Layer 4 of a small transformer language model trained on English Wikipedia (10 layers, counted from 0, width 128).
A neuron adds its activation times its output weights to the MLP's output. To switch it off is to set its activation to zero at one token and run the rest of the model.
A neuron's activation on a vector x is SiLU(gate . x) times (in . x), where the dot is the dot product.

Input weights of the MLP neurons that the questions are about. A number n stands for n times 0.0054.
n102 gate: -2 10 8 -22 5 2 -13 -27 -38 -42 -47 -10 -1 35 2 33 -15 -22 -52 -16 -15 -5 -13 -2 -50 -17 -8 -18 0 -39 8 24 -24 -5 -2 -10 22 -5 -11 28 -18 45 71 -1 -5 22 -36 30 -11 -14 -15 -51 -6 9 9 32 -23 -18 3 -2 -1 13 24 -24 14 -21 3 -1 -7 36 16 -7 -39 -16 -45 34 21 31 -1 -7 26 -27 32 26 -31 7 32 -13 -14 6 -14 -34 34 9 43 -24 -1 -36 -47 5 17 10 38 -21 -9 45 -9 -23 -1 1 8 -32 -1 18 1 -11 -5 -10 -26 -15 59 -32 -17 35 -19 7 -23 0
n104 gate: 11 61 -6 -19 -2 8 22 -1 39 7 -6 12 30 4 12 30 1 11 -3 -7 -20 -1 11 34 18 4 -4 -16 -4 -39 -28 10 5 -2 17 58 2 12 7 16 -32 21 30 -12 -12 29 1 21 5 9 5 -21 -35 -11 16 17 -46 8 24 12 1 -11 -5 -20 5 5 7 18 6 -37 -35 -14 -11 18 -5 32 4 -27 1 5 -22 -15 20 -27 -17 6 10 -12 3 24 -24 1 43 11 25 -28 -5 -9 -3 -8 -2 -18 10 -23 26 30 -4 -30 27 -17 -2 -3 -21 8 30 -1 -1 10 6 -8 -9 2 9 20 -31 -17 -18 -24
n208 gate: -13 -14 -29 1 -6 -5 11 19 4 17 15 22 -31 9 7 -18 16 -1 -28 17 -55 13 -25 -18 -5 38 23 -13 9 -43 33 -19 -1 -34 -15 -3 -31 -5 13 -5 -22 8 -24 -7 32 -19 25 -18 2 3 11 -18 70 6 -4 26 -15 17 -10 37 7 -9 44 10 -9 -7 4 77 6 7 -13 24 5 -7 -32 7 3 24 -27 -52 -6 -3 26 0 -21 -3 33 12 27 12 -11 1 -27 0 38 -12 -32 -14 28 -58 25 -1 15 -22 29 14 -1 16 7 -8 12 12 -5 26 -20 -8 27 0 7 -10 7 16 23 8 -2 -11 0 -47
n215 gate: 13 -3 -21 3 -13 17 -10 -35 -4 13 34 -12 -37 -42 -17 -40 29 -28 -7 -15 -13 8 10 -3 19 -19 -44 18 -10 3 26 -6 -47 20 -35 3 -5 22 6 -21 16 12 41 20 -1 -18 -7 24 -17 25 18 -10 28 44 35 -13 -1 26 37 9 16 -3 -1 -1 -20 5 -36 18 -7 -24 -10 -32 -55 39 -19 11 18 -20 48 12 -21 -43 -7 -19 -6 34 8 -19 9 24 26 9 6 29 -11 -30 9 -32 -20 -22 -3 -5 33 -2 14 32 -14 36 38 15 -1 -1 3 -3 3 5 -43 -5 -10 6 -13 2 -47 -11 -6 -8 19 -15
n245 gate: 65 20 35 -5 -27 23 11 -11 -4 32 0 -13 -17 4 -14 27 34 33 -17 -27 -19 2 -3 16 -8 5 19 5 -25 -25 -4 20 -27 -12 -57 9 6 -49 51 6 16 -2 4 -1 -41 -17 27 -44 22 -6 -4 9 35 19 -11 18 24 -24 -55 26 -32 36 19 -30 -45 -10 -16 38 -7 5 27 12 8 -6 -32 -6 -15 14 7 -20 -14 20 -52 9 -29 21 32 35 19 24 -29 3 -4 1 24 37 -26 -6 -16 20 -31 -1 7 -19 -23 10 -22 15 25 -45 -10 34 -16 -24 31 -16 27 21 4 4 -26 13 2 33 18 19 -3 17
n260 gate: -7 3 -1 -24 -26 -11 40 11 35 -12 26 8 23 -11 16 40 11 -9 -15 -57 -27 12 31 -22 10 5 -37 -4 -21 -14 3 -5 11 -13 -12 -7 36 -12 -3 4 -12 26 5 -15 -39 -42 -8 -33 2 -17 21 -22 -40 45 10 -15 -19 2 -8 9 25 15 10 -4 -95 -43 19 -18 8 -11 -18 1 -20 9 -34 14 -28 -17 -13 53 -16 -24 20 8 -21 -14 19 22 1 13 -20 12 22 10 -9 22 -79 -12 36 -22 8 -5 -24 5 8 27 -68 35 -30 4 -59 19 23 -3 7 -13 6 -12 7 -14 20 -23 -22 -24 -11 63 25 -10
n275 gate: -23 -14 -9 -36 -9 -28 23 9 10 21 5 -5 57 6 10 -38 42 8 -42 -40 -15 -36 -15 7 -7 16 3 -33 -29 -8 -3 14 -41 28 -8 -29 9 -26 -19 7 -13 28 45 26 0 1 -20 -32 -36 6 11 -70 0 -7 -8 22 46 26 1 -9 -24 -57 9 9 27 -27 28 -13 -48 16 32 20 -4 -22 4 -14 14 -10 9 33 -1 -40 -24 27 9 32 18 14 -11 8 -9 -2 13 -20 -24 8 -19 19 -3 11 -13 23 -11 -19 11 29 -34 -8 1 -35 12 -17 -30 -9 13 -82 -18 49 -46 -3 7 -10 12 18 -22 31 -2 28
n102 in: -11 15 -8 -27 -20 22 -4 33 18 -14 12 41 -12 12 31 15 -2 -1 -12 -9 8 -8 5 14 -17 25 11 1 59 8 32 5 -10 7 -11 27 8 -6 16 -48 17 30 -8 7 13 8 1 -48 -5 -11 10 -8 -35 20 -1 5 -10 -25 37 -12 -28 10 -12 -8 -29 20 15 -23 -4 -5 17 20 -13 -29 27 9 11 -10 30 -6 -43 27 15 25 2 39 5 -26 5 -48 -6 18 24 -15 -12 25 8 -20 16 2 37 -17 -9 -20 -13 4 -5 20 -20 27 14 -2 7 -19 -8 -4 -1 -7 -28 4 1 11 4 -19 56 -28 5 -21
n104 in: -6 -36 -6 -7 -11 -5 65 -10 -12 -11 -1 22 4 -15 23 -5 3 -29 -27 29 25 10 3 1 -16 13 -10 25 3 -42 15 6 7 4 -9 -3 8 32 23 -16 -1 22 14 2 -37 -3 10 -48 1 12 -11 -18 6 4 -36 -10 29 -12 3 18 -10 1 -18 22 -14 8 36 -2 34 -17 9 9 2 50 20 -26 -11 -3 4 11 47 11 -12 -9 24 -9 -6 7 -17 -2 11 9 -6 1 11 15 7 -14 -1 37 -20 -24 10 21 36 -3 -10 15 14 3 -39 14 -2 -16 -8 -12 -6 3 -4 16 -9 -24 12 2 -20 15 0 -17
n208 in: -10 13 9 14 -6 11 0 13 -23 11 19 -18 5 11 36 -2 26 5 9 34 -15 44 15 -7 11 10 2 12 -35 4 11 51 -8 -16 34 -26 -23 2 -40 -9 -4 -13 53 -16 -12 16 29 -11 13 0 -10 20 21 7 -13 -9 5 -12 6 10 17 39 13 31 14 -24 -34 -16 -7 -17 0 -8 7 -10 -21 -12 4 13 12 -28 17 14 9 -55 31 26 22 -33 -4 9 -40 -47 10 2 7 -17 -1 -18 -32 15 -22 -13 -16 8 16 -13 -24 17 5 9 4 -9 27 2 -26 -1 51 4 -14 9 -38 2 18 -1 22 4 47 4
n215 in: -12 7 10 -6 -5 -17 -4 -10 -4 -12 4 -3 8 -44 26 -7 -32 -18 -11 -35 37 -3 -24 -2 28 7 -1 13 -61 1 -8 -33 -4 -3 -38 -21 9 -13 39 36 -9 29 21 -7 25 29 -37 19 13 -13 28 -5 14 -8 -17 19 24 2 -1 1 15 8 20 -11 47 -40 -20 32 -40 11 -4 26 10 19 3 -24 7 -1 -28 31 13 39 27 -1 -22 -26 8 14 -2 18 6 -4 -5 13 1 2 9 15 -16 -19 7 -1 20 3 7 5 -21 30 -4 -6 31 4 -5 44 -13 12 -4 -7 -22 -29 4 -37 26 17 12 -4 29 6
n245 in: 1 -5 17 -20 -34 14 -11 21 12 -2 4 -5 -15 -23 -47 -57 -11 9 -12 9 -5 2 25 3 -1 -8 7 2 1 16 -16 -24 -23 19 -27 15 -11 4 9 9 39 -14 -24 6 -15 20 2 -8 0 18 13 -28 -7 27 7 2 30 -13 -19 -27 9 4 2 9 5 -20 19 29 42 17 15 -23 -25 -9 -30 -16 40 -13 10 25 29 -26 -15 -7 -7 16 -8 5 15 25 4 18 -5 -5 -3 -3 -6 16 -11 14 -10 -19 40 -9 -10 7 -2 -12 -35 -23 -24 -8 7 -11 -27 -22 -15 68 14 19 -31 6 -18 22 -13 0 12 -12
n260 in: -1 -28 -4 23 -20 -1 -22 -10 -2 53 -3 -28 -1 -7 -27 -14 51 25 15 -5 5 12 6 25 1 11 13 -4 -10 -4 -6 0 18 38 -22 14 -4 11 -13 -7 28 -2 1 14 -26 -8 58 -13 19 30 -17 -34 7 3 -1 4 11 -10 -25 -41 -27 -26 -9 -27 -10 -8 -28 6 9 2 0 -27 18 4 -13 -36 -36 -16 -36 3 -7 -12 -34 -13 17 53 1 27 17 -10 -21 26 23 21 -17 38 -20 17 19 -16 4 -8 13 16 -9 -26 16 20 -16 -6 4 2 -16 -44 -1 21 -22 3 38 -10 -13 4 -40 -37 -15 22 25 40
n275 in: -17 -4 7 1 -29 -24 -5 30 28 -18 13 46 3 3 -2 26 19 13 -22 -9 -10 -4 29 3 29 4 -7 -33 -48 -14 -1 10 48 -7 75 9 42 18 7 -35 -23 -7 -12 19 -27 -25 36 9 45 -18 -33 -31 -24 8 -21 -31 1 1 62 -3 7 4 18 -17 4 -15 16 -20 5 -45 11 9 19 14 3 2 -14 -5 0 29 18 -11 0 21 13 1 -11 20 -3 -13 3 -28 0 7 22 27 -8 10 7 -7 -2 -14 -11 42 25 4 -13 18 0 -13 -22 -6 -1 5 -19 35 -26 5 20 -21 9 21 19 -26 -59 17 16 -19

Output weights of the MLP neurons that the questions are about. A number n stands for n times 0.0046.
n102: 0 15 -19 12 10 16 8 -3 9 -6 -15 19 -8 -17 23 49 -26 -13 -41 14 -6 6 -48 33 19 25 -34 -13 9 -12 12 -25 33 18 -30 -6 -10 37 50 15 -11 18 -29 -6 44 7 -5 -15 30 0 14 8 -16 -28 39 -20 9 -14 -20 5 -18 -13 -49 39 -5 -3 39 47 -8 13 -27 13 -16 -17 8 15 -24 19 34 -2 -21 -12 -15 60 1 30 8 -28 9 -23 -2 9 -48 37 -19 26 -8 -10 22 18 4 -4 -18 11 -41 -11 -5 -4 11 -36 -2 -30 7 -38 8 -42 -15 3 18 6 -54 3 2 6 -8 -59 6 29
n104: -16 -3 16 -35 -5 21 34 38 5 7 15 -39 -2 -6 -20 -2 2 1 -16 7 8 -47 14 -22 -30 7 7 26 -14 4 -14 -33 -15 10 14 -16 42 8 23 -4 13 -3 19 93 26 39 -12 9 25 -11 1 -9 -5 35 -4 19 -6 50 -6 -17 2 -43 9 -22 -9 4 -20 10 -4 9 12 -3 -25 -4 -32 16 19 -6 -6 -5 -9 26 22 18 -20 -23 21 9 -10 -6 7 -35 1 0 34 25 25 6 -52 -26 -20 -27 19 -31 19 20 12 18 -6 15 -17 0 -21 13 -23 -18 -18 -1 -43 7 -8 -16 3 3 -3 32 -5 7
n208: 19 14 32 -11 10 34 67 -9 -1 2 38 -17 -4 -37 7 16 -30 2 14 9 -57 10 20 8 9 -24 17 -33 -32 -27 -22 20 6 9 -12 -26 -17 6 -50 -30 41 -16 21 34 -23 16 -16 27 3 -36 -16 -16 1 25 -2 -10 -17 -18 14 -4 7 39 -17 -41 3 24 -34 -21 -25 -19 -26 -6 0 -24 -56 9 33 26 21 -14 5 -23 29 13 -37 0 -32 -1 -32 -9 -23 22 21 13 31 -13 10 5 -4 23 19 -17 -25 -1 23 12 28 -6 0 63 -14 -6 11 -9 0 2 54 -14 -5 1 7 24 54 17 7 -7 12 18
n215: -3 17 17 -26 3 6 -10 8 9 -7 7 44 -19 23 0 21 -19 -11 9 -31 -17 13 -48 -39 -9 -13 33 -17 40 -18 -33 -19 15 14 -16 -7 -11 -11 -15 1 4 -4 42 5 -1 -16 30 37 61 45 4 -44 23 -19 4 -27 44 31 33 17 -27 23 -23 33 -5 -5 4 -26 -19 35 1 -16 17 14 30 -36 10 23 -17 0 38 1 11 -8 -15 -28 -24 -9 -12 -10 58 -13 21 22 40 -47 34 41 1 -10 17 -36 -27 7 -25 -1 -23 11 17 -5 17 -10 -19 -5 19 -30 9 8 -12 13 -20 20 -7 -11 -72 -34 -21 -15
n245: 8 23 -8 3 17 -34 -12 36 -5 -1 18 15 9 42 -10 30 26 -11 -29 -33 -30 29 -16 12 -27 15 -6 -32 15 -41 -8 45 -2 23 -10 19 10 -26 44 9 -5 -13 -14 -26 -15 28 0 11 28 -16 23 -9 38 21 13 12 34 13 -3 -3 25 -6 13 -21 -22 -38 21 -32 23 -15 -7 53 3 38 -27 -27 3 8 23 3 12 -25 9 -1 -27 -14 -20 -16 14 -7 -2 -23 -31 -44 -29 28 1 -22 -7 8 -6 -10 13 17 -41 20 33 11 17 -16 -16 9 -8 13 -4 17 -33 29 33 -44 4 -2 -6 -24 9 -40 62 6
n260: 1 -34 33 -14 -1 1 -23 -16 -34 22 -32 47 32 23 13 0 42 11 0 -30 30 10 -16 -22 -8 31 39 -10 -35 1 -44 30 -8 84 14 19 -21 13 16 17 -8 20 16 5 22 8 -2 4 -4 -24 -37 -50 -8 -10 -17 10 27 5 -18 -13 1 -34 21 -31 17 -6 -1 13 -43 -21 -16 -11 17 14 -9 -7 -26 54 -53 11 25 -18 22 38 -14 2 30 -58 -18 2 -27 23 -1 2 -32 31 2 -25 37 8 -26 -3 -18 -7 25 6 1 -12 -2 13 -27 12 -64 -9 36 -1 30 2 -17 -27 -13 -4 23 -1 7 -34 -9 36
n275: 8 25 -43 26 -22 -6 -2 4 42 -29 25 14 -15 25 44 1 -9 -49 47 3 -14 -32 16 28 -5 -44 33 10 1 -7 17 15 36 9 -3 -16 12 -11 -18 8 3 -10 -5 24 -25 31 16 -18 27 -7 -39 -44 -5 -14 2 39 11 4 -55 6 -12 24 35 -29 34 -20 5 30 -42 6 -21 -34 -34 -28 8 39 23 41 17 39 16 19 38 12 49 28 10 14 -11 -1 64 -9 52 -54 19 -4 -5 25 15 -36 -6 -10 9 -28 -2 -11 28 26 -31 2 -17 -8 18 -9 14 -14 36 -4 -2 -5 -12 29 -34 -34 -19 8 -9 -1

Each question names a token from some text and the token that comes next. It shows the vector x that enters the MLP there. A number n stands for n times 0.044.

Then comes g, the gradient of the next token's log-probability with respect to the MLP's output, scaled to length 1. A neuron's effect is roughly proportional to its activation times (output weights . g). A number n stands for n times 0.0035.

"ed", then " f"
x: -21 17 -5 9 -2 -12 20 10 -13 30 12 -21 -5 -8 20 11 25 19 53 2 28 3 -16 1 14 -46 31 18 -15 3 -19 25 12 -35 -15 9 -2 35 -7 21 31 25 53 -10 7 48 -34 0 7 6 -41 10 -43 -24 3 1 -5 29 12 -30 24 6 8 1 20 -10 -26 -3 -28 2 5 -7 -7 7 6 -3 6 -14 -28 5 -20 16 32 -13 -8 3 -35 -44 25 -33 4 16 -19 14 -1 -6 -10 -6 4 -38 -20 4 16 24 21 -46 -24 -15 13 38 -1 -29 36 19 6 35 11 0 16 2 -21 2 20 7 15 5 2 20
g: 29 -26 -4 -17 -12 -14 2 -44 7 -17 -3 1 32 27 -11 0 -52 28 2 -7 45 5 -17 -17 21 40 -44 -31 -44 62 40 38 7 -8 0 -20 7 -47 -3 -5 15 -18 -16 -11 -1 19 22 11 56 -4 36 42 8 -54 -16 -17 25 -31 30 5 40 -8 38 -24 2 -17 12 -19 -3 -38 -24 32 -4 16 -7 -41 -53 0 17 42 29 25 -13 -14 -10 -14 -35 -15 -13 -29 -20 -26 14 -31 0 8 -31 10 3 30 22 -4 -3 -25 7 0 5 29 -46 52 -14 1 -17 -9 32 36 2 27 40 -38 23 8 -3 6 -21 -29 -5 -4
Switching off which neuron hurts the next token most? n104

" program", then "me"
x: 25 -21 -2 -9 -32 29 -31 0 27 7 -6 -9 5 -24 -12 -32 1 -30 32 13 21 5 11 12 -44 -7 -12 2 10 10 -6 7 33 -2 -4 4 -56 -16 13 -31 21 23 -24 -42 -46 33 -9 3 4 13 -61 -19 -14 -10 1 -12 -1 -2 -5 -73 -24 -15 -15 15 5 15 -32 21 21 -3 -7 -14 -12 -50 -8 -21 -25 -19 -12 -9 7 33 25 18 7 -2 -43 -34 -6 -17 38 -5 8 -3 2 6 33 -3 14 67 0 -40 -16 -23 5 -28 25 -9 -21 -34 24 -1 18 4 -5 7 9 -10 -13 0 -41 10 9 -17 15 28 -1 5
g: -4 -31 -8 -12 -8 10 -31 -69 -15 32 -8 39 21 -8 -64 -29 -4 26 -46 -39 30 6 -33 -1 -4 -9 -38 28 -31 23 -31 25 1 -59 -24 20 -27 10 36 33 -4 -13 20 27 18 40 16 19 -19 48 -35 -57 -7 -11 -10 -7 -15 15 50 -11 -5 -23 -43 0 16 5 -9 30 -3 23 10 9 -22 -44 -35 14 -31 10 -14 -20 21 41 17 -18 -40 -17 43 16 -8 7 24 38 -19 -3 -22 -6 -2 9 -18 25 -15 -18 -15 -14 15 16 17 -49 -15 -2 17 -14 -18 6 8 -26 -11 -4 6 21 -21 -22 -2 54 -12 8 10 34
Switching off which neuron hurts the next token most? n245

" also", then " served"
x: 13 -14 4 9 -5 2 -5 17 21 4 15 -27 -4 16 -31 22 -7 -16 29 -22 7 9 -3 16 15 -3 9 -4 -2 14 13 -29 -12 26 33 -8 -48 17 -11 15 44 -58 -24 -20 5 -11 -8 -5 -1 -27 6 6 -5 15 1 5 -12 -1 -39 -83 12 -29 17 -1 3 -8 6 20 -27 -18 -18 -17 -5 6 -19 -41 11 3 -26 7 -18 42 44 25 0 9 -49 21 -11 28 -6 13 -4 15 -8 -34 -21 -18 -32 18 -23 -6 -23 -14 23 -52 0 -16 -16 -3 -18 7 24 24 20 15 -6 0 22 -2 27 -2 21 -26 -1 -15 -3 -7
g: -27 -27 -6 -11 -3 16 52 -17 -8 -39 12 0 -35 -7 -44 -9 -22 -8 -4 -21 -6 -8 9 -55 -70 30 37 32 -47 43 -27 -39 14 3 6 -29 34 -49 -21 -22 -14 2 -35 -18 -23 -8 25 -11 10 7 -20 1 6 30 12 -27 -33 3 -2 -6 -4 12 -20 10 -26 -3 -17 3 -75 0 -16 -20 -40 -10 27 -7 20 -4 48 29 -20 12 31 -8 -6 37 2 13 35 12 -17 -14 8 76 -2 3 1 5 -43 -23 -7 -8 -25 -15 -23 6 -17 8 1 3 -3 -19 -7 -7 47 -15 -36 -35 4 -54 26 -26 -7 17 9 -3 -31 35
Switching off which neuron hurts the next token most? n104

"ac", then "us"
x: -16 -30 6 15 12 22 10 -22 -16 21 -23 -23 -80 9 -4 3 -22 -22 14 24 -10 -4 -9 -28 15 -12 40 10 -23 4 10 -7 -9 11 15 10 -24 -4 43 22 11 -5 -29 -18 10 -14 -27 -3 -5 21 -16 82 4 -42 -1 0 -10 11 5 42 -8 29 -14 8 33 -13 -23 22 -11 -2 42 -7 22 3 -1 -10 -3 47 -12 -49 -3 4 11 -4 15 2 -8 -17 -35 -31 15 6 -4 -22 -9 -10 25 6 18 -12 -7 -6 -20 -7 -6 -84 17 17 17 16 13 13 22 35 -14 40 -6 -10 -7 -11 4 8 3 -2 9 0 16 7
g: 24 27 -2 -3 10 -9 -6 -53 -36 16 19 28 -15 -31 -18 -6 22 -2 -24 -15 20 5 -44 -28 -12 -43 10 6 -13 34 44 16 42 24 66 -50 4 49 -12 2 -36 9 40 -32 4 -6 5 13 -3 -59 -21 -9 17 37 -18 -17 35 9 -31 11 28 -11 7 -11 -11 18 7 -33 -9 -30 -12 32 -19 20 3 -27 -5 42 -21 -17 -2 11 -40 10 14 21 5 -19 -40 -3 -3 -17 13 39 -20 -7 13 -10 -18 36 30 -60 55 -14 6 -5 -6 40 16 -29 4 -31 25 10 -3 19 14 34 -3 -62 27 -33 -12 -2 -21 -5 4 18
Switching off which neuron hurts the next token most? n245

"isc", then "o"
x: -7 0 -14 2 -34 4 -37 -6 5 -2 13 -29 -30 -38 31 16 -2 -23 15 18 -1 3 -21 -22 43 -13 26 24 -18 -8 37 -3 42 -7 -6 -2 -26 18 -27 45 -49 12 -4 -53 43 57 46 -7 -14 -4 28 11 19 -19 0 -20 -31 -4 36 57 38 19 26 -8 37 1 10 -13 -30 -12 -32 15 18 5 -11 -14 -2 14 -10 -25 51 15 19 -2 3 -5 -26 25 -30 3 15 -24 0 14 11 -19 -19 -22 -23 26 1 3 17 -12 -9 -32 23 17 -13 -10 35 18 38 21 -11 -4 17 6 29 -25 47 -9 19 -4 21 -6 -6 30
g: 8 -5 -55 -6 -29 5 -10 4 9 47 11 23 1 -3 52 31 -16 -1 24 -32 19 -19 25 16 19 -28 -24 -6 36 12 6 34 17 10 -36 56 -37 6 53 -35 32 -4 -8 -24 -5 2 24 -23 -18 11 -4 -13 49 -28 27 -15 -24 9 3 43 -19 12 -21 -33 8 2 -4 -21 -14 -1 37 -11 12 -28 -14 -2 2 16 21 -2 -35 -24 35 -28 1 -8 -7 -55 -15 -24 -43 -41 -2 -25 38 -11 -27 -10 13 -1 -8 37 30 36 35 13 -27 -1 35 50 25 34 1 39 53 6 17 -3 11 -17 -35 24 31 7 -42 11 -29 12
Switching off which neuron hurts the next token most? n208

"ate", then " le"
x: -14 -1 -13 1 -5 0 -59 -41 -13 18 22 -1 -18 -5 11 -28 18 -9 70 2 27 -2 6 2 2 -6 38 17 -44 16 -13 -3 1 -5 -8 8 -25 -1 -9 7 -2 -9 24 -23 9 43 -19 32 4 -1 2 40 -30 -8 3 0 -8 -17 -14 16 5 13 -2 13 9 -22 -38 4 -32 -1 15 -3 5 -1 -4 -4 22 -2 -28 15 -12 -11 -23 22 -22 -9 -27 -55 2 -5 14 7 -5 6 7 -28 7 2 -17 0 12 -14 12 3 2 -50 -20 4 -2 32 -15 -7 20 28 6 16 -43 12 -25 -24 -29 14 -12 1 -15 2 -2 11
g: 16 28 -18 -1 35 -50 -17 -13 26 -65 4 -11 6 40 0 -31 -12 7 0 -51 13 -7 5 34 5 43 -4 -17 34 23 -4 8 -14 12 45 15 -34 15 -5 7 -32 32 -24 -13 2 -15 49 -22 -3 5 37 23 -10 -52 -8 -34 5 30 10 24 -26 40 3 4 -32 10 3 17 14 24 -3 -13 2 -35 5 6 -4 -8 -46 -32 -2 -8 -4 -10 -14 3 -23 -3 32 11 9 40 -53 1 24 56 28 -15 -35 -17 -36 -61 25 9 -1 -19 -14 9 -34 15 28 12 40 15 -35 2 -12 -35 27 69 -23 18 5 8 12 -14 26 17
Switching off which neuron hurts the next token most? n215

" contin", then "ues"
x: 1 11 -13 -33 -39 12 -10 -1 -15 5 -3 -23 37 -25 3 13 -33 6 7 -23 -11 13 16 -7 -32 -7 36 2 28 -4 45 13 -5 -2 -18 0 -30 -10 -8 -6 -7 23 25 -19 55 4 1 -19 -33 28 15 3 -23 -32 0 -15 11 -17 17 -3 20 -34 2 14 13 16 -5 -13 -3 -48 -18 2 3 -36 -1 -10 -10 16 -26 -7 10 38 9 2 -17 -5 -46 2 -49 -11 5 31 2 -8 -16 13 -24 39 17 6 -5 5 -16 -39 -16 -30 -18 -24 6 35 10 -15 5 -13 7 30 6 4 -37 4 -27 -16 29 -9 18 15 -19 18
g: 66 39 -2 3 35 29 34 -12 -18 14 33 43 -9 7 36 30 35 10 -3 49 32 -6 -22 8 4 18 1 -32 23 16 -4 -1 -11 -1 34 14 1 -15 25 -7 13 37 3 10 2 -53 -25 15 33 -9 35 -5 -15 -27 -7 11 -20 -9 15 -33 -6 -5 9 -27 2 -4 -17 6 -4 24 -30 -3 -44 11 -10 -25 63 -50 -50 -5 -11 31 -27 11 11 14 9 52 11 56 -13 -5 -50 -48 2 41 24 -19 29 30 5 24 0 -1 22 10 -11 -9 24 16 24 4 -4 28 -26 -3 8 75 16 28 10 -20 -4 -18 45 -12 6 11
Switching off which neuron hurts the next token most? n275

",", then " that"
x: -4 -11 -3 2 16 14 11 20 -2 -2 -1 -4 37 -4 15 -3 9 -5 21 -16 -16 -15 4 2 -2 1 -8 -3 19 15 2 -1 -12 -7 32 3 15 9 -1 -10 23 8 8 1 -19 10 -24 -2 3 -2 1 0 -12 3 3 5 30 7 16 7 33 39 1 0 -2 -37 22 19 3 2 -12 12 -10 -3 4 18 -2 -11 -16 34 22 -10 -14 26 -15 -19 -80 41 -12 -12 2 8 19 15 -6 8 -8 9 10 9 -1 43 -4 -20 -12 -41 2 -6 -1 -25 -17 8 25 19 -9 24 19 -30 -6 -16 -5 -4 6 -4 6 -12 0 -26
g: 13 -28 -5 37 7 29 10 14 30 9 18 -45 -11 12 45 4 -1 -1 56 62 6 23 -36 -2 -29 -27 -9 -18 -1 19 -38 -13 41 -22 7 6 -15 -32 -24 -12 -23 51 38 4 -28 -19 39 29 0 -4 -30 10 -17 -4 16 8 -9 -2 0 -12 0 -26 -24 23 -45 5 32 -9 -15 21 1 -34 -8 2 -6 -7 30 15 1 -48 -55 -28 47 -37 8 -12 9 9 32 12 -12 -19 -31 -10 14 23 -29 3 -4 -34 3 -34 5 -9 7 -13 10 14 18 -13 44 42 38 3 37 20 48 29 -10 30 -33 -1 40 2 55 10 40 -35
Switching off which neuron hurts the next token most? n260

"ol", then "i"
x: 65 -31 -2 -4 9 -15 6 -55 -22 -24 10 48 -16 20 24 -6 -15 -24 23 -49 4 3 23 -19 -8 -29 36 10 0 19 2 -12 -9 -50 42 9 3 11 30 21 4 26 -25 -12 0 24 -24 6 -6 19 -7 -31 -42 27 -3 10 -23 -14 1 -8 -4 8 1 -3 7 13 2 -25 50 -7 17 20 -12 -11 -13 -18 -3 -25 -4 -36 -3 -29 19 8 20 -11 -8 -86 -14 -4 23 25 38 -21 13 13 29 -11 -14 -22 15 -19 -37 -20 -19 -39 -14 -6 -48 -6 34 19 35 0 -13 -14 2 -1 -3 -5 -3 19 -17 -11 -7 -5 27 -48
g: -41 -23 -13 9 23 -12 -40 -4 33 -10 41 -13 -65 -35 -28 -4 -10 -1 2 2 -11 -11 -6 -23 -12 50 4 3 32 30 12 -15 38 21 43 -3 -7 21 -12 -12 -14 19 12 27 15 -28 -33 24 17 9 -34 -3 -2 3 -7 -47 -2 10 25 36 15 21 -39 3 49 -42 -9 -49 -10 -23 8 -14 35 36 -3 -38 28 7 -56 17 9 23 -6 20 23 0 2 0 -41 10 13 24 -74 24 6 7 -6 -14 7 -37 -28 -21 -20 15 -13 -10 8 23 42 9 37 0 27 9 61 6 14 -18 58 -16 -5 5 39 -15 29 -10 11 6
Switching off which neuron hurts the next token most? n102

" f", then "am"
x: 0 -8 7 -22 -15 -10 -7 41 26 2 -17 12 5 -14 18 -3 4 3 -6 -11 19 -3 6 2 15 10 34 -3 10 31 15 12 -27 20 43 35 -11 6 -15 -19 0 -23 -36 16 10 -6 -11 -21 -33 10 19 7 -12 0 -4 13 30 3 5 -41 22 -18 9 -3 15 -22 20 9 -24 -43 25 49 -1 8 20 8 5 25 -6 -11 -13 16 51 30 5 7 -51 3 -35 -46 23 -44 11 17 4 8 0 11 5 -6 -11 -5 2 22 0 -34 20 3 -28 7 5 -31 0 7 -18 -3 -9 15 -30 8 -8 0 -19 -12 -35 12 4 22
g: -12 -15 30 15 9 39 -21 22 15 -15 29 -41 27 11 -16 -23 -2 2 -4 -20 11 8 26 -12 3 17 -3 6 -29 25 34 33 1 24 -25 -42 4 -45 -40 -34 73 -11 16 2 54 29 -24 -20 -22 -43 32 0 15 43 1 2 -11 -4 -24 40 -14 -38 13 16 -33 34 -47 -30 22 12 -25 11 -13 1 24 19 11 -40 -3 11 45 -3 32 9 11 -41 5 19 -4 10 -3 30 10 -53 -22 27 -8 -20 17 -23 -23 -21 -10 -9 -14 19 -19 27 -28 -27 9 -3 0 -38 45 -23 1 11 -12 16 -33 17 39 -30 -20 -62 30 -10
Switching off which neuron hurts the next token most? n275

" ", then "199"
x: 3 5 -1 -7 1 -3 -24 4 -7 -15 -52 1 36 4 -5 -23 6 -5 -4 15 -19 -50 19 -18 -19 -26 6 6 8 26 -10 7 3 1 16 -25 -37 15 5 -12 -15 0 -7 -18 5 7 -7 3 -14 -23 12 3 -15 4 1 -5 3 4 -6 -22 20 3 44 27 14 -27 7 -10 -11 3 1 3 -10 -4 -5 -9 19 42 -12 5 -15 2 18 6 13 -11 -47 -18 -25 16 -7 19 10 -23 2 -8 21 5 -28 34 6 -4 11 -5 0 -6 -7 10 -15 8 13 -31 18 23 25 6 17 7 -15 -3 0 -16 -1 6 22 24 6 5
g: -5 -5 -12 7 -17 -14 -24 67 -23 1 -1 -14 -10 8 -16 49 45 25 29 -21 -4 -4 3 -39 28 17 26 -5 8 -5 -16 -57 45 22 -29 17 21 11 -46 -31 -4 4 -28 -21 16 -12 4 -18 -43 -16 1 24 -27 0 -12 -16 -45 -9 -3 -25 35 -9 13 25 -53 17 -13 7 55 -7 -26 19 -25 -1 21 2 -16 11 34 -16 -34 -21 16 6 57 1 -26 29 -41 -23 59 29 -14 9 2 -24 -15 -10 3 38 16 22 6 21 -22 -25 -10 -32 57 20 11 8 28 29 -26 -6 -2 6 51 47 6 -5 11 6 1 39 13 -32
Which neuron, switched off, raises the next token's probability most? n260